Layer 2 of a small transformer language model trained on English Wikipedia (10 layers, counted from 0, width 128).
A neuron's activation on a vector x is SiLU(gate . x) times (in . x), where the dot is the dot product.

Input weights of the MLP neurons that the questions are about. A number n stands for n times 0.014.
n1 gate: -6 -9 17 -46 -55 19 -50 -8 -29 -1 4 -11 -1 5 -33 12 -59 7 35 -10 1 16 18 -4 -37 -4 -24 10 -5 20 7 18 22 -5 27 3 -28 4 25 14 -5 -34 32 26 -25 -58 10 -23 19 -32 11 2 -21 6 58 -4 -51 4 3 14 -2 -29 33 2 27 21 -4 10 -18 -10 -6 -16 17 -11 9 22 -46 24 4 18 -64 0 14 14 -9 -9 -1 -1 -8 -16 25 30 11 -5 -5 -13 9 28 20 17 8 16 -50 26 62 28 7 11 -14 -4 -13 19 -13 25 2 26 -19 -42 -7 -12 -25 19 61 -25 -23 7 22 -12
n15 gate: 40 -12 1 -28 -39 35 -17 7 -13 38 46 50 11 -9 12 10 13 10 1 45 0 23 -32 52 19 -3 20 22 36 11 -1 4 -11 -42 10 -13 -18 -21 -49 -8 3 27 -8 35 -5 -40 3 12 -50 -23 -42 -61 -9 -13 21 44 0 19 8 -3 -2 -24 34 -6 -27 -12 -9 19 9 -36 -40 -4 -29 -17 -12 -35 30 6 18 -47 38 -1 23 -53 30 5 15 25 -8 20 20 3 12 -10 -17 2 -6 -2 30 -14 14 -46 -22 -13 15 6 -9 10 -38 0 17 32 13 -10 10 17 8 27 1 4 8 -6 26 5 -21 17 -17 44
n50 gate: -31 -4 23 -15 -1 -24 19 44 -16 -17 4 -9 43 1 -9 -31 -8 -1 -1 6 -9 -8 12 -33 -3 27 31 -4 10 -11 5 -31 38 -14 -34 6 1 8 16 16 3 1 2 38 7 5 65 -47 -7 31 11 5 36 38 -26 -39 -43 51 -18 -12 -45 4 -22 21 -11 -31 1 -11 33 6 -20 -1 28 -14 -25 25 4 1 20 -6 -8 -11 20 -15 -14 -7 -18 -42 24 -18 14 0 -1 3 10 -17 -27 66 -33 -8 14 23 6 -30 -16 -3 -29 11 8 -2 16 46 39 57 -36 -27 19 59 3 38 2 -33 -28 -24 -28 9 -10 20
n217 gate: -3 10 3 19 3 -14 -27 8 28 6 2 15 -14 5 -10 -26 -8 18 1 -13 2 4 -29 47 30 -15 13 -20 3 4 -27 32 5 28 -37 5 -32 -29 -11 15 -19 49 -17 -1 9 -26 -19 -1 -5 -39 6 -15 -3 -42 -36 -9 32 -18 -9 -10 -10 1 32 19 -2 14 -12 -3 -10 -35 5 18 25 -22 7 -6 10 -49 -22 37 -22 -8 -11 -5 7 14 14 19 -2 -8 7 -2 4 1 -19 43 -3 1 4 10 25 -13 17 -18 12 -6 -19 13 -27 1 0 -14 -11 -8 28 -50 3 7 -13 46 25 -43 11 -12 4 -39 17 -2
n246 gate: 18 -16 -17 -10 2 -25 15 5 -1 0 39 38 -13 4 38 6 21 1 -20 1 14 13 5 -11 -6 59 -11 8 18 33 -37 10 15 -11 -10 -4 -2 7 -1 10 9 -15 5 -2 1 -26 15 -46 24 -27 -10 -3 -23 -25 -21 1 -51 14 14 4 5 -8 -22 12 20 -6 -10 -22 -11 -17 10 -9 -5 -26 10 1 22 -52 -16 73 26 26 2 5 5 -1 19 -2 4 52 12 9 6 6 7 24 -9 42 12 1 -7 -4 -8 -30 8 4 -1 1 -21 -18 -16 -4 15 -9 -23 -23 -5 8 -9 -24 26 20 0 -9 -38 16 8 -4
n248 gate: 6 -42 10 -8 -2 17 -14 4 0 -9 23 14 14 40 4 -24 -1 5 26 -70 1 6 -1 30 4 2 38 -41 24 14 31 -2 40 11 9 -8 -37 -19 -7 -4 -21 7 -6 10 -5 7 6 64 -21 4 60 -6 11 0 -14 4 34 -20 1 14 -16 8 39 -23 -19 -7 16 11 8 -1 4 -5 8 12 24 -22 0 -1 -12 -25 -17 7 -4 -2 21 -10 9 21 -37 16 23 -5 11 0 39 3 -12 -10 -10 1 23 -11 28 -7 -12 -11 5 -16 20 -31 5 -4 -16 -27 1 50 2 3 -18 6 2 4 -21 -6 -14 -8 -6 -30
n249 gate: 9 14 1 35 20 -14 9 -51 10 29 12 35 10 -40 31 -44 16 41 41 22 -9 -49 -16 -2 9 -35 -3 49 -6 -40 1 24 31 -3 22 -19 -24 25 16 -42 -1 -11 12 5 -25 -6 16 17 3 -5 -17 -1 -21 -27 8 3 -5 36 -3 -21 -30 -14 36 1 0 -36 -42 -1 35 -1 -5 -37 -53 2 36 11 26 31 -1 12 44 29 17 -17 3 -3 10 -6 6 -39 28 -15 -1 22 12 -3 -38 7 -11 -2 -20 -12 -3 -3 9 -3 -9 33 -5 12 -11 -4 1 27 8 46 -6 -9 -29 21 17 1 1 1 2 -17 17 5
n266 gate: -12 15 -8 12 40 -19 -12 -6 -1 -12 -23 -2 38 28 23 -30 -6 -5 -6 36 23 -11 12 4 -15 5 1 0 -9 59 -22 -10 -12 -3 34 52 2 -8 19 5 -3 21 -25 -1 -2 3 39 -17 17 33 -6 -19 -3 -47 -11 12 50 -2 -3 23 11 -25 28 -17 0 15 30 13 -29 -53 26 12 -5 -15 -5 -15 7 -38 19 32 20 30 -24 -8 36 -23 25 18 19 -4 -25 -10 18 -29 12 12 -23 -2 -6 -13 -4 -29 -27 -33 52 -4 -12 -6 -8 -33 29 41 19 13 16 -18 2 -5 23 -7 2 -3 -29 1 34 -20 -17 -3
n312 gate: -50 -8 -6 17 -6 23 1 22 -13 -13 27 -7 20 -6 2 25 6 -7 -12 5 12 -9 -43 -21 11 5 -20 -11 24 -1 29 12 -2 35 8 -12 23 36 40 27 -8 -9 14 -27 1 32 9 15 -9 36 12 30 -12 31 -60 -5 31 -24 27 38 -6 -26 -1 10 6 -42 27 24 16 -1 4 28 23 1 -20 11 -30 -9 -1 -48 21 29 24 -20 42 -28 16 30 -10 -18 -9 -19 -39 24 13 12 -49 32 11 12 29 -60 -15 -8 -3 21 28 8 17 2 -27 -42 17 -1 55 -22 -13 12 -28 1 36 -45 -21 -7 8 31 13 31
n314 gate: -19 38 9 26 19 -18 60 -6 -6 56 4 -43 -7 24 18 -13 -39 5 4 -3 -9 -9 30 14 -5 21 -29 3 8 1 4 4 22 22 24 14 -1 -8 -10 38 -9 41 17 -31 -5 -13 5 3 26 1 36 -1 38 -36 -10 26 -10 3 21 37 -30 13 -22 -18 4 -17 -17 34 5 -10 -52 2 -7 15 6 46 20 11 -7 20 -5 19 14 -8 6 -15 -8 4 28 31 -41 -20 -22 -13 -40 6 8 11 -1 14 -20 -7 16 37 10 17 6 4 9 -4 -2 -4 -15 29 2 10 -25 -3 -19 -19 8 -7 37 -17 2 15 -1 -11
n1 in: 38 -14 4 12 -19 -1 19 41 -28 -23 9 -13 -24 23 -3 21 1 20 3 -8 22 8 4 31 6 -6 13 15 -14 -43 -5 -28 8 23 -2 9 -12 10 -42 3 1 3 -12 -30 -49 -5 13 -19 8 -38 4 35 23 -29 18 28 17 -22 -26 14 25 -13 10 -8 17 7 2 -28 -13 -1 -35 -46 -29 -54 0 -4 -8 -3 -34 -17 -7 3 7 -15 -2 -4 9 -9 -12 -20 38 -51 30 -10 18 32 6 16 15 -16 1 31 32 14 -34 -4 4 16 5 -13 3 16 -28 -8 49 40 23 19 -17 9 3 1 -37 19 -29 15 -3 32
n15 in: -35 18 -4 11 24 -27 3 -11 -2 -19 11 -21 22 -1 -23 -25 -6 -17 42 -3 22 -44 19 -13 -19 1 6 25 2 19 -27 -4 -31 -16 23 12 12 -1 20 12 -31 -8 -11 -9 -5 3 -12 -12 -17 -14 16 -4 37 -28 24 10 -32 -5 -8 11 -11 26 -14 -3 12 -6 -10 -39 10 -29 19 4 24 15 -12 -32 -17 36 -46 4 27 34 -38 10 40 10 -24 -14 -42 44 16 32 -19 -32 6 -13 28 1 -55 -42 -21 -5 -15 -17 -3 5 -44 -35 7 -25 -3 -1 -25 13 19 -10 93 -25 -35 -41 17 -12 0 -7 -15 4 39 20
n50 in: 5 -11 -42 14 38 6 -2 -41 25 15 -76 -24 12 -16 2 15 6 1 -10 13 -19 38 -41 22 -30 -1 -35 12 -38 12 -19 -7 -1 18 -5 -22 -31 -1 -12 14 -1 -26 24 -37 25 15 -14 -34 -27 0 -34 6 -33 1 36 -26 -9 23 33 -30 -13 -20 -45 -31 5 -26 -27 11 -23 -12 -37 26 -4 -12 3 -19 13 8 -18 0 10 -44 -30 -23 6 4 -4 -15 -15 47 14 -3 19 18 -51 -13 23 -6 0 29 9 -31 1 16 -3 48 1 1 -46 21 25 -27 12 54 15 -4 17 5 4 -10 -22 -21 -9 6 11 45 -30 4
n217 in: 8 -14 2 -7 33 16 -34 -3 -24 -10 -2 32 21 -22 15 -5 27 -12 9 -11 -11 23 -14 -38 -56 -24 10 22 19 -5 -5 -25 -14 16 16 21 10 35 -10 -5 -18 -11 -3 -20 13 24 37 26 10 -23 -29 -36 -5 3 3 -8 17 -37 12 21 -6 -18 33 -12 17 2 -2 -35 -19 5 -20 -29 12 5 17 -17 -18 26 19 21 -43 43 -17 46 -8 5 46 27 -12 8 -1 -23 -24 -11 5 8 0 -3 -18 40 -13 18 -29 23 -8 16 33 -1 -34 34 35 9 29 55 15 -6 -25 46 -7 10 4 3 -4 20 16 20 15 -10
n246 in: 4 23 -53 5 -28 11 -37 4 -18 21 12 7 3 3 -2 26 10 -3 -1 0 0 15 13 29 3 1 4 -55 -32 -38 -10 -26 -4 4 -5 26 -30 1 -5 26 -20 -9 21 0 26 16 -18 23 1 6 0 26 -8 -17 -36 17 -35 2 32 5 -3 7 -4 10 56 -1 39 18 1 53 -8 -8 -34 -3 18 52 45 7 -9 -10 -8 15 -1 -2 23 44 -47 -47 22 1 9 -5 47 -15 17 -19 -4 -18 -15 -12 8 26 -32 20 46 -7 13 17 4 5 -24 46 28 -20 -8 17 -5 8 -12 17 -57 1 31 -7 -1 -3 -18 22
n248 in: 12 -51 24 16 -15 1 -34 4 -18 46 16 -7 18 1 -14 4 14 15 17 9 45 19 25 18 -10 -6 25 4 28 1 2 41 -3 -14 -5 -1 -34 -14 -31 -6 1 5 5 -7 -37 -10 -5 -9 -24 -15 57 -13 3 -40 -24 -4 7 -17 25 12 19 1 -13 15 -3 -35 47 18 -2 1 4 -15 -4 5 57 -27 10 8 -3 -10 -20 15 0 -3 20 10 47 2 3 -2 16 1 0 7 22 25 -20 -30 5 19 33 -5 14 -10 -34 5 2 -21 16 -2 19 10 -7 -22 -6 -9 1 -8 23 35 8 26 -30 9 12 11 -13 17
n249 in: -3 -1 16 8 -23 -13 77 29 -45 -11 5 8 39 8 20 -82 51 25 4 25 -27 33 -12 21 -36 -14 -6 14 -2 -2 -5 36 36 35 18 -37 -5 -10 -28 -5 25 20 -25 15 11 -24 9 -12 33 1 -32 -25 -12 15 -5 -8 5 -7 -16 -4 -5 35 -10 14 1 -18 -14 22 18 -31 16 -2 -8 7 13 8 -58 -12 17 -5 35 -25 -17 6 -6 15 -36 19 17 -24 -12 -1 0 -19 -20 22 -4 1 9 -30 43 22 24 -1 -41 4 30 7 -38 22 8 -15 22 -17 11 11 -1 7 8 8 -5 3 8 37 25 -34 -8 -26
n266 in: 13 7 8 -40 -11 -9 -24 9 11 -3 -38 15 -25 3 -1 -14 -19 -5 -9 1 -7 3 -9 49 12 10 19 11 -61 3 8 -10 3 10 51 31 24 -10 16 8 -20 19 16 -28 23 -3 20 2 -20 7 -11 -7 19 -5 11 41 -10 23 -14 25 13 -47 -10 -17 -45 -8 11 9 -1 20 39 0 -17 -9 21 -2 38 -22 -15 -19 -11 26 1 6 23 -32 2 -21 -29 9 -38 18 1 -10 -21 -10 25 -5 34 -16 17 -16 1 -23 61 -16 -5 -24 22 -14 45 6 5 -8 -6 -22 7 -23 -38 11 25 -21 -1 -28 23 40 13 17
n312 in: -1 22 15 38 -35 18 35 5 0 -38 -28 5 21 9 14 -4 6 -15 1 -1 6 -34 23 -52 36 -40 14 -9 28 -23 -21 -21 31 19 1 -3 9 -2 -19 28 7 -10 15 32 -15 7 10 -55 -3 1 19 -1 -16 25 -6 -33 -16 -5 5 23 -38 -24 -38 -44 11 -62 20 7 -5 13 -17 -1 -1 4 11 25 -2 5 -3 21 -16 14 14 12 7 -25 7 27 40 -16 -27 -3 7 28 28 -51 -7 -24 20 5 8 -50 18 45 -2 -8 -30 43 25 11 27 -37 39 32 -6 -28 -8 9 19 -22 38 6 -1 -6 -18 -19 29 1
n314 in: 13 0 -1 2 -11 -35 1 -2 29 19 2 -11 14 29 -10 12 -13 -9 -24 -2 -22 -13 10 -26 20 -4 18 -20 -12 20 -9 2 32 2 -19 -1 7 -23 13 -4 17 35 25 45 -56 6 -5 -31 7 13 11 25 -20 -29 -7 11 -16 -17 -7 24 46 -18 20 27 -12 -33 -22 2 1 -12 2 23 -26 -22 8 -1 -8 12 7 -24 -9 -41 7 -23 33 5 -59 -11 27 10 -11 -15 -20 15 -14 12 18 -10 18 -20 -7 34 -31 9 -10 22 11 14 -44 8 25 7 -6 4 19 -18 19 -15 30 -11 7 -48 7 6 -15 -23 13 -5

Each question shows a token from some text and the vector x that enters the MLP there. A number n stands for n times 0.026.

" A": -10 -8 3 20 27 -7 0 -4 9 10 -16 0 -20 -3 -5 31 12 -11 23 -4 26 -16 25 -20 -7 -8 -3 8 -19 10 -5 16 24 13 15 -19 -2 -6 -1 34 20 -19 -25 11 8 -3 -1 -6 29 -12 26 -29 24 -18 10 -3 11 -38 -11 -7 30 1 -8 21 18 -39 -19 2 -8 -40 -41 23 -12 -12 0 20 -18 -19 14 -33 -7 -3 -8 27 -30 -14 -4 3 -19 0 14 44 1 -34 16 12 5 -15 -11 0 7 36 8 5 7 25 24 -24 8 21 -22 19 16 -20 -17 -9 -13 8 28 5 -8 -16 17 -26 6 -21 40 2
Which neuron fires most, and how strongly? n314, at about 1.6

" been": 43 23 -13 15 -10 -12 19 -3 22 4 28 1 4 14 -25 -13 -1 -24 -36 -4 8 -14 13 1 -22 -49 -8 -5 1 19 -3 -5 -16 -3 -16 -6 -8 7 5 12 26 -19 -46 21 13 21 -9 -23 2 -9 -18 -42 41 -7 29 -28 -27 -9 -13 -15 -5 2 20 11 -1 -1 19 18 -15 -14 -23 44 -31 -1 -13 2 1 7 2 -21 1 30 25 -14 -22 -11 22 5 4 3 -14 -5 9 -5 -3 16 4 -14 9 11 30 15 10 -3 -34 -12 29 -35 30 43 -7 11 -12 -27 -11 -1 10 16 11 8 -6 -37 14 -17 -6 -6 -4 9
Which neuron fires most, and how strongly? n266, at about 0.45

" re": 23 -29 23 29 1 -28 1 25 9 -3 -8 -4 10 -13 -3 13 -9 -29 -7 -7 20 -1 0 -17 13 -35 -13 14 -2 -14 -32 -9 34 -3 -4 -25 4 -3 6 -7 22 -10 -23 42 -17 3 -6 -5 1 16 -15 -8 30 -19 14 -14 -23 -3 -20 -15 10 -4 -23 18 24 -20 -36 -8 -25 -40 -27 23 4 13 -2 16 -4 -2 -12 -18 2 12 -31 26 -15 4 13 16 -33 -12 6 5 9 -35 -23 -1 -9 -18 -8 3 26 2 -22 -13 -28 -36 -3 -7 38 46 -6 -8 17 -19 -13 -1 -9 -6 8 27 -11 8 7 -16 14 -15 8 30
Which neuron fires most, and how strongly? n266, at about 0.6

" ": 23 -49 1 41 -9 -1 16 8 18 -19 18 0 -34 -28 -4 35 -10 -14 -17 -8 -6 -2 13 -2 -24 -7 -11 -8 14 -12 -20 1 28 1 9 -6 -14 0 12 16 37 -26 -5 14 13 16 8 22 4 20 1 2 8 -8 17 8 -21 -7 -15 -9 17 -9 -21 21 26 5 -13 13 13 -29 -9 -2 -8 4 -13 4 -8 -9 19 -10 -21 27 -69 8 -25 -16 11 10 -7 13 31 5 23 0 -13 3 -3 -36 29 0 -2 21 -14 10 -19 -12 17 -24 27 21 -7 -5 6 -32 -31 20 -8 -7 5 13 -2 -1 14 -7 21 -19 8 7
The neuron with the highest activation: n15

"\n": 9 -34 -9 21 13 3 -9 9 10 4 26 -9 -21 -17 -22 12 -4 -43 -7 -16 4 -3 -8 -14 -3 -7 1 -3 7 11 24 -4 38 6 1 -6 -4 -6 1 -3 37 -40 -30 28 -2 26 12 22 29 -2 -28 -6 25 -26 5 -26 5 -1 -12 -28 28 -23 -3 -10 14 7 3 5 -15 -14 9 -4 -8 -15 12 34 9 -20 -14 -5 6 43 6 2 0 -2 -7 19 2 -2 33 23 11 -20 -15 2 -2 -17 24 1 9 22 4 -6 -3 -26 8 -43 35 -16 1 27 -20 -41 -10 -10 -5 20 -9 -12 25 -31 15 -5 6 -13 25 14
The neuron with the highest activation: n50

" dis": 10 -38 15 18 0 -22 4 10 19 4 19 -18 -24 1 -4 5 -16 -4 -6 10 -1 -22 2 -33 7 -11 -14 -27 7 -16 -27 2 34 16 -7 -19 5 8 4 -10 32 -9 -9 -5 4 -7 -21 -6 -8 26 -4 4 22 -26 -12 -38 -38 33 -3 8 19 -13 -19 26 36 -5 -6 -31 -3 -36 -9 5 11 32 32 2 -28 17 -16 -36 0 8 -31 7 -21 -17 -3 15 -53 -13 1 12 31 -21 -35 -9 -3 -24 18 -12 19 9 -18 -15 -9 -15 3 -15 41 28 1 25 -2 -24 5 -8 -20 9 1 13 -10 -4 1 -7 10 -7 9 14
Which two neurons fire most, strongest first? n217, n266

"-": -11 -33 9 5 -2 21 -4 20 16 -5 40 8 -29 -1 2 -4 -2 -6 -4 -7 2 -2 7 -16 8 -28 -38 -22 11 7 -5 -18 35 21 -7 -11 -21 15 0 16 -2 -17 -12 8 3 14 15 18 -17 12 -4 -14 21 -7 19 4 -34 -2 -17 -13 22 -7 24 2 44 28 11 -3 -5 17 -6 19 -17 7 1 17 2 -4 27 -3 -6 27 -10 11 -4 -26 24 24 -5 -26 12 -8 9 -31 -30 -19 -25 -23 24 -41 9 53 8 13 -29 6 41 -46 36 19 4 28 2 -25 1 9 -1 -17 -3 22 1 7 -4 -5 12 -3 3 9
Which neuron fires most, and how strongly? n1, at about 2.7

"land": -9 -17 -7 7 17 32 8 39 2 4 -6 -42 -6 -23 -17 6 21 7 -37 -11 -50 -10 0 -17 5 -22 10 44 18 3 -26 -13 -4 8 -21 9 -7 26 5 31 22 3 -12 27 20 16 7 8 13 -3 -39 3 28 -23 -10 14 -31 31 -3 -14 20 -1 -14 7 20 -12 -23 0 -26 25 16 34 -40 -25 -21 10 -7 -5 -19 -26 -10 -9 8 -21 -22 34 -18 18 -31 5 -5 10 44 -16 9 10 -1 -18 12 15 -4 -15 13 7 11 5 19 6 55 7 14 4 -22 -5 -11 -6 -12 -9 -8 8 8 20 -7 -39 -4 4 0 7
The neuron with the highest activation: n50

"la": 37 -25 5 10 5 26 37 34 -11 25 -13 -42 -21 14 -21 -32 -22 19 -16 1 -30 -12 6 2 -25 -6 17 3 -1 -6 -2 24 2 3 -9 -5 13 -3 -2 -15 16 -5 0 20 -4 14 -26 2 9 -15 -8 -9 11 -21 -12 41 -4 15 3 13 16 -22 0 16 13 6 -31 6 -34 -5 1 15 -20 -4 -26 36 2 8 -32 -30 -18 0 -8 -19 -9 6 -17 4 -21 15 -7 42 35 -11 -3 1 -19 -22 19 -4 6 28 3 7 -10 35 15 -39 47 14 -26 3 -4 -6 -4 4 17 -34 -7 21 22 25 5 -16 9 -15 22 -2
Which two neurons fire most, strongest first? n314, n1

" is": 22 -17 -26 4 -14 -16 9 -37 30 3 33 8 -15 18 -14 -13 -10 -11 -25 -16 -8 -27 11 -36 -41 -36 5 0 18 13 4 -3 -7 26 2 -13 7 -6 12 -2 25 -23 -53 14 -11 29 -10 0 1 23 -32 -20 36 -8 20 -29 -24 -12 -5 1 5 -30 2 4 22 -8 10 -16 -16 -21 1 39 -2 -2 -22 12 21 16 -1 -7 2 24 15 -11 -32 -34 19 5 4 0 5 -2 4 3 -7 -5 20 -6 1 15 33 19 -4 -23 -19 -2 25 -6 12 53 -13 8 2 -34 -23 4 3 18 21 26 -2 -12 11 -26 -3 -13 -14 5
Which neuron fires most, and how strongly? n266, at about 0.53

"s": 3 5 -12 3 20 7 44 16 28 34 8 -8 -4 -15 1 -26 11 -42 -14 0 -30 19 -11 -4 4 -11 25 15 22 36 -23 -14 29 -23 14 -2 14 8 -38 26 9 -2 2 -29 -14 -19 4 54 0 5 -10 10 40 -25 -33 8 9 -13 10 -8 20 8 0 -9 -15 -15 5 -8 29 28 26 14 -8 27 5 -3 -9 18 -4 -37 -13 -4 -2 -14 5 -20 18 2 -17 3 1 -1 4 -8 -45 15 36 -2 27 4 11 11 -4 -10 -32 10 -4 -21 22 42 -7 35 1 -14 -12 -11 14 -22 6 19 7 -21 -15 12 -18 -20 -13 10
Which neuron fires most, and how strongly? n314, at about 2.8

"c": 17 36 -4 -5 12 13 19 31 8 -13 18 -7 -12 -14 -15 56 -11 -12 -4 -9 0 -5 -13 -14 12 13 0 29 10 -14 -9 -27 38 -8 14 5 25 18 -10 -26 1 -4 12 -21 15 -13 16 27 -11 2 7 -20 3 19 7 32 -11 35 7 11 -13 -6 15 26 18 -2 -15 4 -44 3 10 58 -32 31 -32 16 12 -3 -35 -14 -30 3 -13 22 -28 4 40 -2 -38 -13 11 -4 -17 1 -19 7 16 -20 -1 13 18 10 10 7 -17 -28 2 13 3 -21 -14 26 17 10 -7 9 34 -22 -3 -6 11 -10 30 29 0 4 -9 23
Which two neurons fire most, strongest first? n249, n248

" comp": -6 -19 -1 39 3 10 3 20 -9 -9 12 7 -2 12 -12 -3 22 -11 10 -25 22 -6 -14 -20 0 -11 14 0 9 -33 -40 -13 19 1 -1 -14 -3 -12 4 0 37 -9 8 13 15 2 -16 -16 1 14 6 -8 -3 -24 32 6 -18 -2 -19 -53 3 -1 12 3 18 1 -14 -17 -23 -4 5 16 25 34 -1 -4 14 -7 25 -43 -4 4 5 15 -17 14 3 15 -31 -3 28 4 9 0 -5 18 11 -8 6 27 30 32 -40 15 -33 -15 14 -19 28 -10 -8 25 13 -25 -28 -12 -4 28 11 -17 -4 11 12 21 -3 -8 14 41
The neuron with the highest activation: n266

",": 11 -14 -10 11 9 -2 8 -14 31 -11 -1 -6 4 -20 -18 -3 -24 -11 2 -5 -14 -7 4 10 -13 3 8 8 3 24 -9 -14 17 -2 -2 12 -12 2 2 15 24 -4 -46 6 10 19 -14 17 21 20 -10 -12 -12 -29 -13 -19 -21 -23 -19 -1 14 -7 19 23 12 8 -11 -5 -3 4 -9 47 7 -16 11 52 7 -2 -19 -30 -11 40 24 9 -23 -11 3 20 -25 17 19 -11 14 -24 -6 -8 21 -16 17 15 8 9 -4 3 -29 -4 47 0 27 38 4 13 -26 -26 -33 21 9 -30 -7 9 12 -16 13 -20 9 -25 -4 25
The neuron with the highest activation: n312

"ton": -12 10 -10 32 22 40 10 18 -5 3 1 -19 0 -5 -15 28 14 4 -22 -6 -52 -15 -32 -9 -17 -22 -3 39 4 -7 -39 -27 4 2 16 6 7 19 -6 -8 1 -6 8 4 23 5 -32 12 -8 -10 -40 -1 18 -1 22 31 -8 17 21 -11 17 -3 -14 5 5 11 1 18 2 -13 20 29 -7 -20 -5 11 17 1 1 -38 -4 20 -20 -34 -8 12 -11 -9 -24 -10 3 25 3 -18 9 24 -2 7 39 -16 -9 30 14 8 -6 28 21 -16 45 5 8 10 -8 -22 -30 13 28 -4 -26 33 6 -15 -16 -27 0 9 35 12
Which neuron fires most, and how strongly? n15, at about 1.9

"ill": -11 0 -43 11 27 42 -30 10 -14 -17 16 -27 -6 -20 2 0 12 -23 11 25 -28 -15 2 -17 -6 -22 6 29 -23 23 0 -10 24 2 38 6 15 -13 -6 -2 -28 10 -12 6 -22 -33 -20 0 -4 0 -24 1 5 -32 30 2 3 19 -11 -20 -14 1 -41 -4 -4 -13 -24 0 -32 -13 -8 33 -5 43 5 -18 10 8 24 -9 -9 -1 -4 -13 8 -5 21 4 3 16 6 25 21 -22 7 -11 22 -16 67 12 -11 11 -10 -23 13 -6 -2 3 42 -4 -26 29 11 -12 -2 19 25 -7 24 4 -26 -42 -6 -14 4 0 -7 24
Which neuron fires most, and how strongly? n15, at about 7.3

"5": -13 -2 -32 11 -12 5 -1 19 -1 -6 -2 4 -18 -4 -46 23 26 26 -11 -17 -6 -12 -11 -31 13 2 -36 -1 2 27 0 -1 36 -2 40 -29 0 2 1 -7 1 -6 -10 12 50 23 -38 17 15 14 10 1 30 -23 30 14 -16 -2 -9 -24 -4 -14 23 -13 49 -29 14 7 -6 1 22 16 3 -7 -34 37 -5 -5 -1 -16 -3 23 -9 0 7 -5 21 11 -19 4 -3 -5 13 -18 4 8 9 -37 45 -8 1 1 -1 16 7 6 -4 -17 31 2 -28 19 -16 27 -10 -5 21 -6 43 -7 4 -25 -6 -3 24 -23 -17 10
The neuron with the highest activation: n312

"G": -15 -6 -18 13 9 10 8 15 26 15 -6 5 -40 -36 13 16 13 -14 16 -22 17 -14 -7 -16 11 -1 8 0 -17 -1 -8 -14 16 -1 22 4 -2 3 -19 24 5 -28 -48 6 29 8 3 4 -15 21 23 -42 14 -27 16 14 3 0 7 8 8 -19 -15 17 9 23 -16 11 -27 -18 4 12 -3 -8 -3 4 -14 9 35 -9 21 16 -30 23 -45 -22 18 21 -18 7 25 37 -4 -29 40 20 -54 -12 -8 10 26 6 -10 0 -17 8 9 -12 18 22 14 18 -5 -5 -9 -20 7 20 3 -1 2 3 26 -20 6 -22 12 -7
Which neuron fires most, and how strongly? n314, at about 0.95

"way": 8 -20 -4 -15 -15 -6 36 -10 -5 9 28 -31 -49 -17 -2 -15 -14 -21 -29 -19 6 -40 -15 1 -8 -14 -3 57 3 -15 7 -38 11 -5 18 5 -1 -2 0 17 3 -22 29 5 36 16 -4 -13 -14 -10 -3 -7 22 -18 1 30 6 -7 -4 5 -32 -15 -30 8 1 -17 -23 7 -39 1 16 43 8 -53 -20 13 17 -5 -23 -9 -13 -5 -14 -2 1 3 15 9 -12 25 16 11 17 -21 -9 29 30 5 32 29 27 11 7 11 -2 14 27 -10 37 -13 7 -14 -6 17 -7 19 -3 -4 8 22 2 -20 4 -9 -2 11 23 14
Which two neurons fire most, strongest first? n1, n249

" December": -7 -20 6 12 3 -13 30 -14 10 4 2 -7 -2 -24 8 -2 -16 -23 -21 8 17 -43 14 -22 18 -2 -33 -33 -25 -13 -22 -16 30 -15 14 -15 3 35 -19 -26 19 -12 -17 -2 10 3 10 -16 18 16 -46 13 -5 -28 -2 -29 6 8 -22 0 7 -32 21 15 30 -6 -14 -4 20 11 -20 41 25 -9 3 18 -28 -13 19 -23 -23 31 7 -5 4 22 5 16 -19 21 15 16 42 -8 23 -9 -14 -16 48 -1 17 13 -15 14 -13 16 1 -13 31 -2 -17 27 13 -19 -35 -2 -12 -14 22 -1 17 -2 21 -7 27 10 19 17
Which two neurons fire most, strongest first? n312, n246

"ine": 5 -24 -6 -12 7 -10 28 32 11 3 3 -35 -16 18 -22 -39 -2 -17 -36 -31 -2 -4 11 -27 -13 32 -3 -14 1 -7 -27 -23 -14 8 3 3 21 6 -4 -22 15 -9 10 18 10 12 0 -4 -23 0 -46 -4 25 -11 -13 5 -19 13 11 5 10 -7 -26 2 11 -3 -11 -2 -34 -20 23 16 -27 -35 2 18 -7 -1 -19 -21 -17 -22 9 16 -31 29 -2 7 -6 14 -6 -9 22 -23 6 19 -13 -13 34 -28 12 14 -27 31 -1 -2 56 3 28 4 9 17 -31 -3 -6 -2 22 -12 -4 35 13 11 -2 -24 27 -28 9 -3
The neuron with the highest activation: n246

"u": 9 -5 -12 12 21 40 7 7 -9 10 -17 -10 30 -13 1 5 10 -34 -37 14 -66 -9 -1 7 3 30 14 -6 6 9 -12 17 -7 -8 -4 -9 -4 25 15 -20 10 -7 -36 14 26 11 12 11 -12 10 35 7 2 7 7 -21 17 16 1 -14 -26 2 21 -14 14 -30 -22 -4 -34 -24 27 36 3 1 -32 21 -37 -6 15 3 -15 -14 -3 4 -24 10 -4 10 -17 -5 13 1 -16 -14 -25 -5 19 -44 9 0 15 42 10 -6 -27 11 3 17 12 0 4 58 32 -31 26 18 17 -5 6 25 12 20 27 -5 28 -15 18 12
Which neuron fires most, and how strongly? n1, at about 0.67

" the": 9 -18 -5 20 6 15 12 1 27 -6 2 2 -8 -10 -19 11 2 -38 4 -19 17 -21 13 19 -12 -12 -14 1 -15 -18 18 -1 23 -22 -6 -14 -18 -3 -9 -6 24 -55 -5 5 0 1 -4 2 17 22 -4 -19 47 -11 11 13 -2 4 -5 -11 49 -5 4 40 14 -3 -13 3 10 10 15 5 10 3 14 19 -16 -7 -14 -56 6 10 -5 -7 -27 8 37 22 -17 14 8 18 16 -44 1 -4 17 -17 -10 3 17 18 1 3 -13 12 34 -25 21 1 -25 9 8 -19 0 -1 -24 6 12 2 13 2 18 -24 16 -15 10 5
The neuron with the highest activation: n248

"o": 20 -28 16 21 22 28 37 7 15 19 1 25 -16 -20 2 -9 8 -2 -11 -3 -20 -13 8 9 4 -14 -36 -13 -8 -10 15 8 11 -12 17 3 -15 15 -3 -39 13 -9 1 9 16 -9 -14 11 7 24 -10 -30 6 -22 9 -5 21 -28 3 -8 8 -27 11 -27 13 -25 -33 -23 -2 -30 -3 26 -54 -33 -18 -5 18 -23 -7 -9 -17 -15 6 -3 -8 -12 -17 35 -27 18 -9 -4 -1 -10 -8 16 -13 -18 -2 -6 20 47 19 2 -15 0 27 -19 20 14 -12 20 12 6 4 16 30 24 -2 11 10 -2 3 -30 -8 -22 58 5
Which neuron fires most, and how strongly? n249, at about 6.8